Layer 3 of a small transformer language model trained on English Wikipedia (11 layers, counted from 0, width 96).
Take only the direct path to the model's output, skipping the later layers: a vector added to the residual stream pushes a token's score in proportion to its dot product with that token's output vector.

Output vectors of the tokens that the questions are about. A number n stands for (n - 128) times 0.01.
"urn": 51, 105, 67, 34, 171, 121, 76, 95, 157, 148, 158, 157, 92, 110, 133, 144, 177, 134, 139, 135, 130, 190, 104, 177, 83, 132, 152, 114, 131, 114, 156, 97, 137, 101, 115, 110, 122, 194, 128, 133, 94, 121, 133, 119, 169, 127, 91, 119, 113, 130, 94, 135, 126, 184, 171, 157, 125, 195, 127, 97, 144, 121, 169, 86, 72, 114, 153, 133, 159, 133, 137, 111, 162, 144, 121, 97, 150, 137, 193, 97, 124, 113, 149, 211, 115, 48, 94, 154, 106, 145, 148, 133, 127, 119, 90, 129
"r": 69, 162, 75, 104, 117, 129, 108, 174, 85, 109, 151, 172, 172, 137, 177, 148, 96, 175, 143, 164, 165, 130, 174, 167, 106, 137, 155, 164, 132, 105, 115, 109, 157, 81, 122, 122, 135, 146, 104, 113, 123, 142, 103, 121, 105, 66, 139, 181, 146, 150, 151, 151, 98, 155, 78, 150, 132, 100, 129, 112, 112, 145, 129, 68, 176, 44, 119, 127, 98, 66, 129, 106, 141, 115, 156, 126, 140, 133, 96, 146, 119, 128, 131, 112, 162, 42, 124, 187, 156, 171, 142, 91, 115, 120, 109, 167
"act": 134, 131, 109, 42, 117, 165, 61, 130, 108, 114, 123, 145, 84, 121, 118, 142, 171, 183, 49, 101, 121, 131, 170, 165, 123, 124, 145, 122, 184, 156, 131, 113, 154, 54, 162, 146, 127, 96, 132, 131, 113, 145, 76, 112, 154, 92, 72, 142, 164, 134, 194, 173, 86, 183, 217, 192, 125, 125, 128, 152, 179, 128, 119, 131, 137, 113, 140, 143, 141, 150, 81, 91, 105, 106, 89, 140, 135, 126, 126, 122, 77, 158, 70, 172, 119, 137, 136, 102, 107, 120, 95, 124, 172, 150, 117, 113
"son": 105, 156, 103, 94, 145, 194, 142, 135, 146, 187, 140, 163, 50, 124, 106, 115, 188, 70, 130, 152, 113, 143, 139, 136, 119, 118, 130, 114, 88, 81, 173, 123, 164, 87, 124, 94, 143, 205, 154, 191, 97, 107, 145, 149, 112, 153, 126, 97, 100, 173, 130, 77, 149, 200, 82, 133, 128, 100, 139, 193, 118, 54, 157, 165, 125, 75, 105, 134, 150, 108, 172, 82, 111, 161, 149, 115, 5, 126, 107, 142, 92, 118, 78, 168, 238, 146, 196, 98, 47, 105, 127, 129, 151, 107, 132, 122
"chool": 112, 127, 114, 141, 125, 129, 113, 113, 64, 161, 129, 144, 87, 125, 149, 138, 155, 131, 125, 102, 159, 197, 67, 52, 173, 56, 114, 90, 127, 107, 127, 97, 150, 146, 198, 103, 116, 112, 67, 180, 108, 197, 158, 108, 155, 126, 72, 77, 91, 131, 135, 117, 143, 131, 172, 182, 124, 163, 131, 119, 183, 154, 129, 129, 66, 114, 96, 108, 193, 127, 117, 153, 161, 157, 120, 134, 71, 107, 96, 108, 153, 158, 171, 156, 197, 103, 105, 110, 61, 150, 168, 148, 100, 97, 170, 148
"ov": 116, 128, 170, 88, 97, 102, 85, 76, 104, 188, 144, 142, 130, 123, 94, 156, 175, 160, 169, 124, 111, 150, 127, 112, 133, 98, 134, 148, 71, 164, 171, 88, 164, 133, 116, 163, 135, 172, 96, 153, 141, 119, 160, 82, 117, 174, 117, 82, 166, 95, 86, 74, 150, 144, 172, 103, 129, 139, 132, 140, 101, 99, 75, 208, 137, 90, 180, 117, 151, 75, 97, 164, 92, 120, 84, 154, 109, 143, 158, 116, 101, 125, 105, 135, 129, 119, 115, 197, 129, 152, 126, 134, 129, 97, 140, 156
" and": 147, 119, 147, 141, 138, 154, 135, 163, 86, 127, 120, 104, 139, 130, 133, 127, 107, 131, 106, 105, 156, 120, 145, 151, 150, 136, 143, 138, 137, 111, 113, 186, 177, 148, 149, 118, 134, 106, 143, 122, 130, 125, 112, 189, 130, 182, 172, 141, 102, 132, 78, 123, 93, 119, 104, 107, 128, 145, 121, 148, 77, 138, 92, 97, 157, 117, 110, 139, 103, 140, 140, 122, 140, 133, 150, 135, 103, 96, 129, 157, 113, 135, 116, 116, 143, 146, 127, 103, 80, 135, 119, 79, 115, 122, 140, 101
"ad": 133, 173, 134, 116, 107, 125, 92, 96, 155, 141, 117, 162, 114, 103, 157, 136, 184, 165, 150, 155, 175, 104, 136, 68, 144, 131, 114, 138, 128, 126, 108, 156, 106, 76, 144, 101, 113, 153, 155, 175, 160, 127, 116, 87, 110, 119, 136, 154, 157, 79, 128, 152, 162, 111, 128, 140, 129, 93, 129, 186, 177, 124, 98, 141, 130, 101, 96, 171, 151, 129, 91, 137, 127, 148, 115, 74, 110, 96, 102, 135, 84, 139, 154, 82, 150, 185, 89, 144, 167, 97, 155, 85, 97, 147, 80, 113
" =": 199, 180, 77, 151, 141, 60, 167, 133, 146, 130, 123, 125, 155, 116, 104, 73, 173, 68, 69, 80, 113, 108, 147, 139, 121, 98, 83, 104, 144, 141, 109, 83, 143, 159, 116, 177, 79, 134, 164, 142, 155, 93, 129, 214, 183, 66, 185, 79, 150, 174, 121, 185, 151, 125, 89, 106, 124, 198, 122, 109, 67, 110, 173, 173, 82, 145, 153, 115, 166, 102, 91, 178, 137, 122, 106, 133, 109, 178, 77, 121, 50, 153, 146, 141, 158, 37, 105, 145, 167, 132, 143, 115, 158, 114, 161, 94
"resent": 133, 137, 122, 72, 129, 136, 155, 136, 128, 112, 152, 141, 112, 88, 158, 135, 182, 191, 138, 121, 141, 143, 106, 76, 186, 142, 70, 83, 56, 154, 107, 144, 178, 105, 101, 113, 187, 100, 91, 173, 148, 129, 116, 101, 103, 137, 87, 141, 152, 122, 137, 127, 112, 173, 145, 186, 117, 147, 130, 79, 136, 116, 97, 139, 113, 92, 110, 127, 141, 113, 121, 86, 86, 114, 78, 134, 71, 184, 127, 113, 109, 123, 165, 178, 94, 63, 185, 114, 113, 125, 170, 171, 209, 163, 150, 130
"re": 66, 134, 52, 120, 117, 165, 99, 155, 162, 114, 128, 182, 131, 125, 147, 172, 124, 193, 168, 135, 124, 126, 120, 105, 136, 129, 129, 130, 104, 115, 122, 81, 156, 188, 70, 139, 98, 192, 160, 99, 123, 135, 93, 80, 129, 123, 76, 191, 153, 170, 196, 114, 162, 145, 131, 134, 129, 135, 126, 77, 128, 132, 126, 79, 176, 86, 107, 127, 135, 137, 123, 107, 105, 145, 110, 63, 138, 155, 114, 124, 105, 99, 128, 109, 155, 77, 180, 166, 175, 158, 163, 74, 120, 106, 97, 131
"lect": 176, 151, 95, 84, 122, 93, 66, 156, 144, 181, 122, 162, 115, 130, 101, 135, 153, 174, 124, 137, 124, 161, 167, 120, 131, 147, 99, 124, 133, 171, 100, 129, 187, 153, 156, 159, 163, 74, 41, 102, 177, 132, 117, 75, 173, 91, 121, 60, 114, 159, 146, 113, 168, 134, 138, 176, 127, 132, 142, 116, 113, 86, 182, 130, 110, 107, 151, 103, 148, 168, 112, 60, 100, 94, 109, 124, 144, 128, 132, 91, 107, 146, 166, 115, 133, 138, 205, 59, 64, 113, 75, 138, 156, 124, 164, 114
"rom": 92, 91, 92, 104, 102, 178, 128, 204, 167, 186, 106, 115, 120, 100, 108, 168, 136, 149, 147, 163, 90, 158, 122, 149, 72, 113, 54, 114, 135, 136, 120, 128, 154, 118, 80, 142, 160, 86, 139, 171, 178, 156, 120, 74, 92, 118, 55, 135, 128, 55, 189, 164, 94, 170, 133, 152, 123, 165, 122, 118, 114, 130, 130, 110, 138, 88, 146, 138, 192, 100, 84, 103, 138, 124, 115, 87, 124, 152, 165, 129, 99, 138, 136, 118, 115, 66, 133, 138, 125, 171, 187, 171, 132, 137, 147, 127
"les": 168, 150, 122, 35, 56, 195, 136, 181, 179, 181, 158, 143, 82, 138, 76, 124, 144, 139, 57, 149, 85, 128, 106, 140, 99, 158, 144, 129, 124, 102, 103, 98, 153, 125, 122, 128, 124, 128, 134, 189, 110, 183, 124, 131, 170, 131, 88, 163, 133, 124, 98, 185, 175, 198, 82, 156, 124, 120, 133, 132, 91, 118, 189, 67, 101, 146, 68, 154, 158, 148, 115, 83, 123, 80, 94, 93, 102, 136, 128, 151, 50, 142, 139, 103, 177, 93, 161, 154, 86, 112, 122, 110, 164, 151, 144, 141
"s": 138, 158, 152, 98, 108, 158, 94, 127, 116, 172, 141, 139, 94, 87, 123, 116, 121, 134, 132, 142, 101, 82, 175, 189, 131, 138, 140, 143, 87, 44, 147, 137, 131, 177, 137, 97, 115, 168, 145, 176, 122, 122, 143, 113, 121, 111, 144, 122, 170, 190, 140, 200, 112, 161, 99, 122, 126, 108, 120, 108, 98, 163, 160, 127, 130, 136, 103, 110, 84, 36, 164, 104, 39, 143, 179, 167, 117, 107, 145, 146, 104, 114, 98, 115, 109, 131, 151, 165, 152, 68, 101, 114, 178, 165, 92, 110
"ward": 92, 147, 129, 114, 141, 130, 83, 175, 121, 175, 121, 108, 67, 81, 103, 140, 139, 141, 116, 137, 191, 105, 116, 73, 133, 105, 55, 113, 133, 168, 111, 102, 77, 92, 214, 132, 90, 126, 69, 182, 95, 112, 141, 97, 141, 160, 46, 116, 91, 160, 176, 154, 61, 133, 98, 162, 124, 105, 128, 155, 108, 135, 138, 141, 153, 137, 156, 124, 127, 200, 141, 148, 96, 85, 118, 110, 69, 146, 108, 85, 118, 153, 164, 135, 225, 105, 171, 171, 105, 140, 177, 175, 161, 104, 157, 200
" first": 114, 110, 116, 149, 91, 130, 149, 149, 115, 121, 137, 103, 124, 120, 151, 109, 115, 114, 156, 128, 127, 120, 144, 92, 122, 131, 113, 92, 120, 108, 124, 170, 113, 140, 106, 109, 160, 150, 114, 142, 142, 144, 116, 162, 173, 161, 117, 126, 70, 98, 128, 113, 120, 129, 164, 127, 124, 140, 123, 136, 131, 97, 193, 100, 161, 122, 118, 123, 144, 66, 121, 134, 189, 136, 123, 103, 151, 155, 117, 99, 142, 171, 185, 142, 63, 103, 143, 105, 106, 158, 158, 113, 136, 90, 106, 174
"il": 58, 163, 112, 154, 128, 122, 112, 136, 128, 185, 84, 135, 135, 78, 134, 135, 129, 148, 130, 149, 104, 183, 124, 90, 82, 125, 126, 138, 173, 87, 96, 156, 149, 110, 132, 155, 102, 111, 147, 159, 109, 149, 137, 111, 161, 91, 109, 200, 169, 133, 115, 135, 151, 128, 170, 121, 128, 135, 127, 119, 111, 85, 109, 92, 129, 110, 145, 202, 229, 125, 126, 108, 134, 137, 122, 119, 171, 83, 121, 133, 100, 93, 132, 103, 121, 90, 100, 106, 96, 111, 122, 175, 110, 142, 128, 164
"ely": 97, 122, 148, 58, 155, 183, 102, 105, 142, 125, 154, 93, 60, 110, 135, 88, 118, 105, 158, 50, 107, 44, 71, 99, 86, 123, 145, 131, 99, 152, 158, 126, 164, 129, 58, 129, 145, 137, 102, 129, 175, 157, 176, 139, 169, 152, 148, 141, 127, 144, 73, 71, 92, 86, 156, 140, 130, 155, 143, 92, 146, 153, 144, 44, 71, 110, 133, 163, 225, 96, 145, 114, 156, 188, 151, 112, 159, 167, 99, 215, 192, 168, 109, 136, 199, 132, 209, 107, 86, 94, 109, 148, 84, 173, 91, 153
"ce": 127, 122, 75, 100, 87, 134, 106, 161, 146, 184, 101, 182, 95, 106, 118, 98, 127, 196, 87, 132, 163, 106, 151, 97, 111, 92, 57, 66, 103, 118, 110, 139, 124, 106, 177, 126, 74, 199, 135, 124, 136, 121, 188, 116, 190, 80, 81, 155, 153, 179, 178, 97, 101, 136, 161, 92, 130, 103, 137, 143, 109, 86, 108, 138, 176, 119, 81, 126, 146, 111, 116, 88, 117, 100, 147, 141, 163, 149, 166, 175, 116, 207, 114, 115, 141, 131, 167, 116, 97, 134, 124, 211, 133, 127, 105, 151
"if": 133, 149, 107, 82, 156, 100, 103, 102, 146, 145, 139, 159, 135, 191, 95, 155, 120, 146, 174, 123, 112, 106, 140, 154, 125, 103, 189, 133, 161, 168, 141, 121, 128, 89, 78, 80, 195, 149, 117, 92, 131, 155, 116, 134, 174, 156, 74, 71, 150, 63, 148, 116, 92, 106, 157, 148, 130, 142, 135, 120, 108, 158, 151, 127, 119, 93, 126, 141, 150, 134, 93, 157, 62, 100, 163, 88, 167, 126, 71, 179, 162, 188, 95, 132, 138, 114, 109, 137, 140, 163, 63, 114, 146, 134, 94, 92
"ant": 118, 138, 100, 141, 147, 209, 38, 103, 87, 165, 127, 152, 154, 95, 152, 128, 141, 134, 140, 160, 131, 164, 136, 144, 214, 180, 84, 130, 157, 133, 106, 119, 126, 74, 109, 126, 113, 108, 152, 159, 128, 168, 139, 66, 142, 91, 121, 139, 100, 101, 142, 115, 194, 97, 129, 163, 129, 148, 128, 62, 99, 151, 61, 144, 95, 159, 169, 68, 197, 119, 120, 146, 146, 164, 173, 69, 135, 85, 118, 156, 76, 140, 125, 129, 122, 140, 120, 137, 88, 172, 113, 116, 120, 133, 90, 99
"ited": 110, 137, 84, 88, 101, 157, 139, 102, 146, 107, 152, 139, 88, 118, 174, 125, 116, 160, 134, 86, 152, 163, 115, 108, 176, 143, 119, 102, 14, 180, 166, 118, 69, 69, 140, 177, 170, 154, 58, 211, 98, 146, 139, 136, 207, 165, 56, 157, 137, 132, 92, 139, 145, 160, 163, 145, 123, 116, 140, 154, 138, 105, 106, 105, 102, 91, 80, 127, 228, 107, 73, 132, 90, 136, 155, 114, 130, 141, 108, 85, 211, 63, 98, 118, 125, 138, 163, 84, 129, 133, 119, 118, 175, 156, 155, 133
" loc": 112, 100, 141, 139, 81, 103, 129, 129, 115, 125, 161, 100, 89, 77, 78, 135, 115, 138, 152, 122, 114, 139, 144, 86, 158, 160, 119, 102, 114, 104, 175, 157, 113, 158, 142, 138, 146, 89, 102, 105, 131, 149, 91, 123, 186, 130, 78, 129, 88, 141, 107, 106, 164, 138, 101, 111, 123, 160, 138, 91, 134, 156, 155, 110, 131, 184, 134, 101, 130, 150, 83, 88, 171, 151, 149, 163, 145, 148, 116, 132, 116, 179, 159, 177, 101, 149, 100, 105, 131, 158, 111, 88, 172, 153, 164, 105

Each question shows what one neuron of this layer's MLP adds at an activation of 1. A number n stands for (n - 128) times 0.0014.

n180: 125, 131, 125, 141, 159, 124, 129, 128, 156, 103, 137, 87, 99, 161, 114, 120, 162, 121, 187, 73, 85, 114, 143, 122, 134, 127, 132, 209, 125, 109, 104, 120, 148, 86, 103, 119, 161, 99, 122, 84, 149, 143, 124, 74, 112, 127, 144, 161, 120, 77, 143, 110, 125, 82, 110, 156, 94, 115, 146, 115, 138, 155, 110, 144, 133, 140, 136, 117, 138, 138, 170, 108, 149, 124, 138, 138, 134, 132, 143, 114, 147, 126, 102, 140, 110, 149, 140, 139, 138, 129, 102, 154, 129, 131, 116, 154
Which three tokens does it push up most, strongest first? "ely", "if", "ant"

n177: 119, 148, 99, 126, 122, 120, 95, 138, 122, 88, 150, 133, 93, 125, 115, 154, 144, 117, 176, 111, 153, 135, 162, 118, 115, 160, 127, 103, 139, 126, 111, 140, 140, 109, 150, 142, 138, 131, 107, 142, 144, 129, 120, 109, 142, 101, 150, 127, 102, 187, 142, 107, 119, 110, 125, 123, 142, 113, 167, 133, 102, 118, 77, 181, 93, 146, 161, 134, 156, 104, 129, 128, 181, 116, 106, 93, 151, 110, 89, 129, 132, 147, 144, 131, 135, 167, 120, 114, 133, 108, 133, 98, 91, 97, 102, 145
Which three tokens does it push up most, strongest first? "ant", "ad", "lect"

n90: 123, 116, 117, 142, 132, 165, 153, 140, 107, 140, 99, 143, 128, 105, 99, 151, 101, 133, 135, 96, 147, 150, 110, 126, 158, 119, 132, 137, 136, 125, 131, 136, 120, 98, 125, 127, 84, 95, 82, 108, 157, 132, 104, 100, 138, 108, 197, 119, 176, 143, 146, 150, 134, 111, 138, 59, 143, 115, 96, 136, 110, 159, 144, 118, 116, 131, 127, 138, 156, 137, 127, 119, 160, 138, 178, 123, 145, 144, 114, 130, 137, 122, 123, 137, 89, 113, 102, 96, 112, 133, 116, 164, 146, 98, 164, 146
Which of these tokens does it push up most? "il"

n328: 108, 122, 114, 67, 104, 156, 138, 113, 123, 128, 137, 116, 120, 166, 80, 134, 106, 136, 117, 102, 111, 141, 153, 111, 132, 120, 136, 139, 126, 136, 103, 124, 93, 101, 143, 159, 115, 164, 151, 129, 134, 96, 102, 108, 160, 155, 141, 136, 109, 121, 126, 139, 145, 133, 124, 159, 163, 155, 163, 118, 170, 78, 83, 133, 130, 138, 122, 177, 135, 158, 96, 125, 132, 149, 113, 101, 120, 104, 127, 116, 107, 138, 140, 123, 166, 155, 94, 146, 143, 128, 152, 111, 115, 102, 117, 134
Which of these tokens does it push up most? "ad"

n360: 121, 89, 113, 172, 96, 96, 148, 155, 156, 118, 170, 122, 117, 139, 121, 138, 133, 129, 130, 183, 152, 123, 145, 140, 86, 96, 99, 115, 177, 149, 160, 101, 97, 164, 135, 113, 116, 113, 107, 161, 135, 128, 190, 108, 138, 154, 120, 85, 150, 118, 147, 151, 104, 161, 101, 129, 104, 125, 106, 57, 147, 79, 104, 111, 142, 169, 134, 129, 155, 153, 131, 161, 121, 141, 113, 121, 134, 116, 107, 150, 97, 119, 110, 124, 108, 108, 192, 106, 119, 101, 117, 146, 154, 182, 122, 104
Which two tokens does it push up most, strongest first? "rom", "ward"

n377: 145, 133, 112, 117, 89, 166, 142, 127, 145, 124, 148, 118, 97, 124, 113, 123, 89, 143, 109, 120, 116, 124, 152, 122, 96, 98, 117, 121, 131, 136, 175, 114, 99, 106, 128, 152, 131, 147, 119, 155, 144, 149, 132, 160, 126, 113, 133, 106, 108, 126, 159, 156, 113, 118, 123, 131, 122, 127, 159, 142, 125, 109, 114, 156, 146, 158, 132, 126, 149, 105, 127, 80, 109, 144, 136, 120, 134, 116, 89, 134, 105, 101, 122, 145, 137, 132, 182, 147, 132, 160, 130, 102, 124, 122, 152, 148
Which of these tokens does it push down most? "urn"

n213: 170, 123, 114, 148, 101, 141, 110, 98, 129, 153, 97, 178, 119, 133, 129, 97, 90, 104, 135, 109, 159, 134, 170, 185, 122, 79, 138, 143, 101, 119, 77, 105, 155, 123, 119, 109, 174, 74, 121, 116, 135, 150, 171, 116, 144, 147, 130, 129, 107, 113, 129, 107, 116, 123, 125, 147, 127, 144, 127, 117, 89, 142, 123, 162, 125, 178, 133, 95, 143, 97, 145, 89, 119, 119, 142, 157, 131, 133, 146, 125, 115, 96, 103, 146, 116, 123, 132, 158, 156, 154, 157, 118, 139, 137, 110, 137
Which of these tokens does it push down most? "ad"

n160: 131, 133, 130, 105, 99, 144, 115, 133, 76, 121, 147, 125, 136, 148, 161, 118, 152, 99, 113, 119, 140, 114, 115, 141, 154, 147, 138, 132, 138, 148, 133, 123, 124, 136, 111, 127, 95, 104, 130, 144, 139, 127, 92, 154, 113, 96, 142, 141, 85, 122, 151, 133, 185, 162, 116, 87, 116, 105, 164, 177, 114, 103, 137, 150, 130, 151, 113, 160, 160, 123, 117, 140, 147, 164, 122, 110, 118, 114, 82, 112, 124, 134, 133, 115, 106, 132, 130, 104, 119, 117, 149, 115, 122, 94, 121, 159
Which of these tokens does it push down most? "if"

n0: 123, 113, 118, 141, 144, 178, 129, 157, 167, 166, 139, 101, 99, 137, 134, 93, 110, 118, 164, 85, 142, 105, 110, 111, 155, 117, 149, 127, 104, 125, 115, 131, 148, 131, 101, 127, 153, 110, 123, 171, 103, 155, 127, 124, 138, 126, 148, 166, 138, 145, 109, 114, 94, 130, 172, 134, 133, 151, 148, 117, 140, 142, 100, 153, 142, 117, 115, 79, 133, 84, 125, 90, 147, 137, 105, 161, 115, 117, 133, 143, 104, 123, 129, 144, 104, 138, 156, 95, 105, 122, 122, 142, 118, 158, 153, 134
Which three tokens does it push up most, strongest first? "ely", "resent", "ited"

n92: 133, 133, 177, 73, 138, 134, 135, 143, 131, 132, 145, 119, 105, 150, 152, 129, 106, 115, 85, 111, 133, 142, 105, 150, 95, 134, 139, 93, 120, 127, 133, 138, 120, 125, 136, 144, 99, 114, 137, 113, 106, 169, 113, 136, 177, 147, 168, 129, 135, 191, 147, 110, 143, 160, 151, 113, 116, 128, 122, 108, 113, 143, 147, 125, 136, 127, 139, 98, 133, 119, 123, 99, 98, 47, 160, 127, 114, 121, 113, 139, 97, 92, 147, 138, 138, 142, 121, 186, 141, 102, 124, 108, 137, 145, 125, 137
Which two tokens does it push up most, strongest first? "les", "s"

n225: 166, 102, 113, 136, 110, 129, 157, 99, 156, 168, 97, 149, 146, 163, 139, 88, 157, 127, 137, 106, 132, 82, 99, 138, 168, 90, 132, 100, 148, 154, 114, 129, 127, 104, 149, 157, 145, 102, 108, 98, 89, 121, 124, 136, 129, 102, 107, 162, 137, 105, 129, 143, 146, 148, 172, 141, 135, 138, 99, 141, 142, 88, 111, 99, 156, 113, 129, 163, 127, 151, 99, 127, 122, 124, 142, 157, 133, 139, 83, 137, 135, 130, 161, 124, 136, 90, 108, 137, 97, 120, 94, 141, 152, 104, 99, 135
Which of these tokens does it push up most? "act"

n6: 142, 112, 129, 136, 118, 149, 134, 115, 148, 102, 183, 140, 132, 134, 116, 121, 137, 155, 134, 100, 131, 107, 118, 110, 164, 115, 129, 96, 126, 102, 115, 170, 123, 143, 114, 96, 120, 135, 145, 91, 80, 122, 105, 185, 142, 152, 121, 127, 178, 115, 139, 158, 107, 124, 112, 151, 129, 141, 111, 142, 178, 141, 100, 97, 127, 153, 150, 116, 87, 105, 91, 123, 119, 119, 94, 150, 146, 150, 140, 143, 96, 110, 147, 139, 156, 97, 124, 105, 136, 105, 186, 133, 139, 148, 89, 166
Which of these tokens does it push up most? "resent"

n22: 114, 144, 126, 144, 153, 95, 129, 103, 145, 105, 84, 130, 119, 149, 129, 132, 140, 145, 143, 129, 118, 139, 124, 121, 157, 144, 101, 120, 132, 84, 108, 146, 140, 107, 126, 157, 150, 83, 129, 131, 154, 104, 96, 95, 161, 143, 124, 119, 129, 133, 148, 139, 141, 137, 132, 129, 104, 167, 138, 123, 159, 111, 135, 126, 153, 148, 110, 141, 111, 115, 116, 133, 98, 138, 105, 149, 85, 130, 132, 122, 109, 132, 126, 132, 129, 114, 148, 121, 146, 130, 127, 121, 134, 151, 138, 86
Which of these tokens does it push up most? "resent"

n237: 169, 132, 108, 137, 127, 107, 135, 128, 97, 187, 97, 162, 95, 112, 132, 143, 127, 126, 130, 137, 143, 117, 115, 146, 116, 123, 157, 134, 109, 152, 87, 152, 112, 106, 108, 134, 123, 86, 88, 158, 139, 90, 132, 193, 120, 107, 135, 120, 130, 125, 112, 93, 84, 115, 137, 139, 144, 147, 148, 160, 135, 165, 152, 131, 134, 184, 99, 164, 99, 159, 132, 137, 161, 147, 165, 97, 120, 107, 96, 154, 113, 148, 108, 118, 105, 158, 135, 143, 112, 111, 123, 164, 138, 106, 71, 127
Which of these tokens does it push down most? "re"

n116: 152, 146, 111, 100, 130, 121, 106, 120, 161, 162, 129, 114, 114, 166, 73, 145, 158, 112, 108, 118, 105, 105, 108, 147, 130, 89, 123, 146, 125, 117, 138, 121, 94, 87, 111, 164, 71, 134, 161, 114, 142, 163, 109, 162, 111, 173, 134, 137, 127, 121, 156, 137, 111, 165, 165, 136, 132, 148, 131, 115, 142, 83, 125, 119, 140, 132, 141, 132, 130, 143, 100, 71, 103, 180, 145, 172, 98, 115, 115, 171, 134, 106, 147, 161, 166, 139, 131, 130, 135, 106, 111, 130, 101, 108, 123, 119
Which two tokens does it push up most, strongest first? "son", "act"

n126: 142, 159, 119, 88, 116, 125, 73, 139, 97, 109, 134, 178, 132, 114, 118, 92, 132, 129, 105, 108, 160, 124, 163, 118, 134, 134, 99, 134, 166, 103, 141, 117, 140, 96, 115, 115, 131, 130, 102, 137, 133, 126, 123, 157, 153, 140, 111, 161, 117, 131, 116, 107, 143, 136, 123, 159, 111, 133, 132, 132, 187, 119, 154, 108, 126, 153, 134, 141, 81, 135, 148, 134, 145, 147, 121, 151, 152, 145, 111, 109, 133, 119, 128, 130, 108, 132, 153, 116, 115, 124, 93, 99, 75, 127, 127, 138
Which of these tokens does it push down most? "rom"

n311: 140, 124, 117, 81, 75, 157, 115, 135, 153, 120, 172, 111, 97, 169, 146, 127, 97, 155, 86, 105, 134, 117, 130, 154, 140, 117, 164, 137, 138, 143, 141, 126, 113, 100, 123, 124, 152, 108, 159, 133, 142, 132, 129, 124, 119, 141, 129, 161, 127, 152, 77, 119, 132, 143, 119, 155, 131, 151, 123, 96, 126, 76, 93, 123, 111, 141, 92, 173, 165, 106, 129, 107, 130, 165, 109, 175, 101, 149, 114, 111, 161, 123, 92, 143, 99, 101, 118, 159, 144, 166, 170, 87, 127, 106, 122, 127
Which two tokens does it push up most, strongest first? "ited", "les"

n128: 145, 111, 151, 166, 109, 110, 123, 84, 153, 169, 132, 147, 125, 127, 106, 98, 96, 176, 85, 146, 114, 83, 202, 143, 118, 108, 152, 127, 86, 140, 129, 135, 140, 93, 121, 101, 107, 140, 90, 133, 120, 144, 123, 93, 182, 163, 155, 91, 158, 159, 137, 130, 118, 120, 147, 116, 151, 100, 129, 116, 107, 116, 137, 138, 151, 173, 129, 148, 136, 165, 141, 99, 132, 128, 144, 52, 116, 107, 126, 157, 115, 121, 135, 132, 118, 84, 133, 166, 164, 145, 125, 141, 111, 108, 123, 140
Which of these tokens does it push down most? "chool"

n36: 54, 70, 107, 90, 129, 150, 133, 126, 157, 88, 154, 109, 140, 139, 127, 129, 133, 144, 116, 157, 107, 132, 133, 158, 126, 130, 120, 139, 160, 147, 147, 139, 144, 81, 138, 126, 68, 128, 145, 112, 106, 186, 151, 102, 129, 127, 72, 107, 143, 133, 96, 112, 166, 144, 129, 156, 122, 118, 129, 132, 117, 81, 109, 129, 173, 121, 125, 112, 141, 136, 127, 98, 131, 148, 117, 133, 124, 165, 164, 123, 147, 132, 157, 136, 134, 106, 155, 114, 172, 129, 134, 107, 98, 97, 167, 113
Which of these tokens does it push up most? "urn"

n98: 71, 163, 135, 127, 120, 120, 119, 151, 189, 87, 132, 108, 101, 134, 110, 125, 70, 153, 152, 116, 124, 126, 157, 134, 127, 155, 115, 95, 87, 106, 107, 112, 118, 140, 95, 150, 97, 140, 153, 159, 114, 111, 108, 100, 123, 116, 162, 174, 146, 140, 150, 122, 101, 123, 143, 137, 128, 161, 94, 107, 117, 93, 144, 138, 79, 98, 122, 114, 137, 105, 121, 122, 143, 116, 144, 97, 159, 137, 97, 155, 135, 145, 175, 158, 120, 169, 169, 126, 115, 150, 186, 119, 114, 88, 158, 153
Which of these tokens does it push up most? "re"

n118: 145, 124, 110, 179, 164, 147, 120, 114, 96, 157, 91, 133, 87, 100, 158, 135, 134, 155, 135, 111, 173, 138, 136, 137, 135, 167, 102, 151, 134, 156, 129, 123, 92, 116, 136, 99, 138, 79, 93, 133, 142, 132, 94, 133, 124, 131, 142, 111, 121, 88, 120, 107, 114, 148, 145, 106, 124, 167, 108, 176, 113, 82, 100, 160, 77, 136, 127, 105, 115, 118, 144, 123, 152, 115, 135, 146, 134, 130, 137, 134, 108, 145, 104, 165, 160, 171, 134, 111, 107, 153, 194, 169, 120, 111, 57, 131
Which of these tokens does it push up most? "ant"

n260: 114, 134, 119, 172, 134, 120, 147, 150, 155, 110, 142, 111, 141, 119, 93, 128, 132, 100, 156, 76, 93, 105, 129, 109, 133, 179, 144, 112, 120, 169, 167, 193, 105, 104, 164, 169, 131, 92, 116, 134, 120, 133, 153, 110, 141, 143, 140, 101, 74, 143, 114, 158, 140, 152, 109, 124, 121, 117, 124, 91, 123, 117, 119, 139, 111, 118, 103, 91, 111, 127, 136, 132, 142, 168, 143, 88, 125, 138, 98, 123, 164, 113, 122, 136, 136, 118, 151, 104, 116, 113, 115, 115, 148, 148, 118, 180
Which of these tokens does it push up most? "ited"

n91: 120, 149, 130, 155, 145, 104, 110, 98, 134, 111, 95, 147, 89, 127, 137, 99, 110, 126, 130, 146, 158, 147, 95, 99, 133, 105, 106, 131, 122, 121, 108, 140, 123, 159, 129, 141, 92, 127, 139, 126, 146, 138, 98, 138, 162, 108, 143, 149, 133, 108, 151, 115, 178, 132, 160, 139, 135, 118, 109, 111, 87, 144, 153, 138, 143, 136, 138, 160, 115, 131, 122, 145, 130, 99, 143, 166, 121, 90, 114, 71, 100, 148, 142, 127, 136, 121, 118, 121, 155, 177, 117, 128, 119, 115, 127, 99
Which of these tokens does it push down most? "ely"

n353: 125, 142, 122, 89, 86, 150, 154, 100, 134, 153, 149, 143, 154, 151, 162, 115, 146, 143, 123, 141, 149, 151, 100, 161, 130, 146, 134, 80, 132, 132, 130, 136, 182, 141, 141, 111, 136, 153, 129, 115, 112, 161, 115, 145, 94, 119, 124, 124, 105, 134, 128, 100, 129, 148, 102, 120, 146, 119, 123, 119, 136, 124, 158, 119, 81, 134, 155, 139, 177, 141, 124, 112, 174, 118, 127, 103, 133, 109, 106, 98, 113, 97, 148, 99, 112, 137, 111, 114, 77, 104, 134, 113, 156, 126, 128, 120
Which of these tokens does it push up most? "les"

n99: 136, 147, 99, 149, 91, 119, 122, 89, 164, 111, 107, 166, 155, 122, 148, 139, 84, 117, 158, 165, 118, 130, 94, 102, 131, 87, 114, 146, 120, 129, 103, 135, 173, 131, 145, 114, 144, 164, 117, 132, 138, 130, 169, 146, 124, 145, 125, 124, 124, 126, 120, 114, 125, 83, 146, 144, 127, 136, 131, 156, 121, 115, 75, 164, 113, 146, 129, 127, 127, 137, 113, 146, 90, 131, 123, 154, 142, 146, 92, 135, 168, 165, 139, 92, 97, 148, 140, 106, 161, 144, 84, 110, 78, 122, 111, 134
Which of these tokens does it push up most? "if"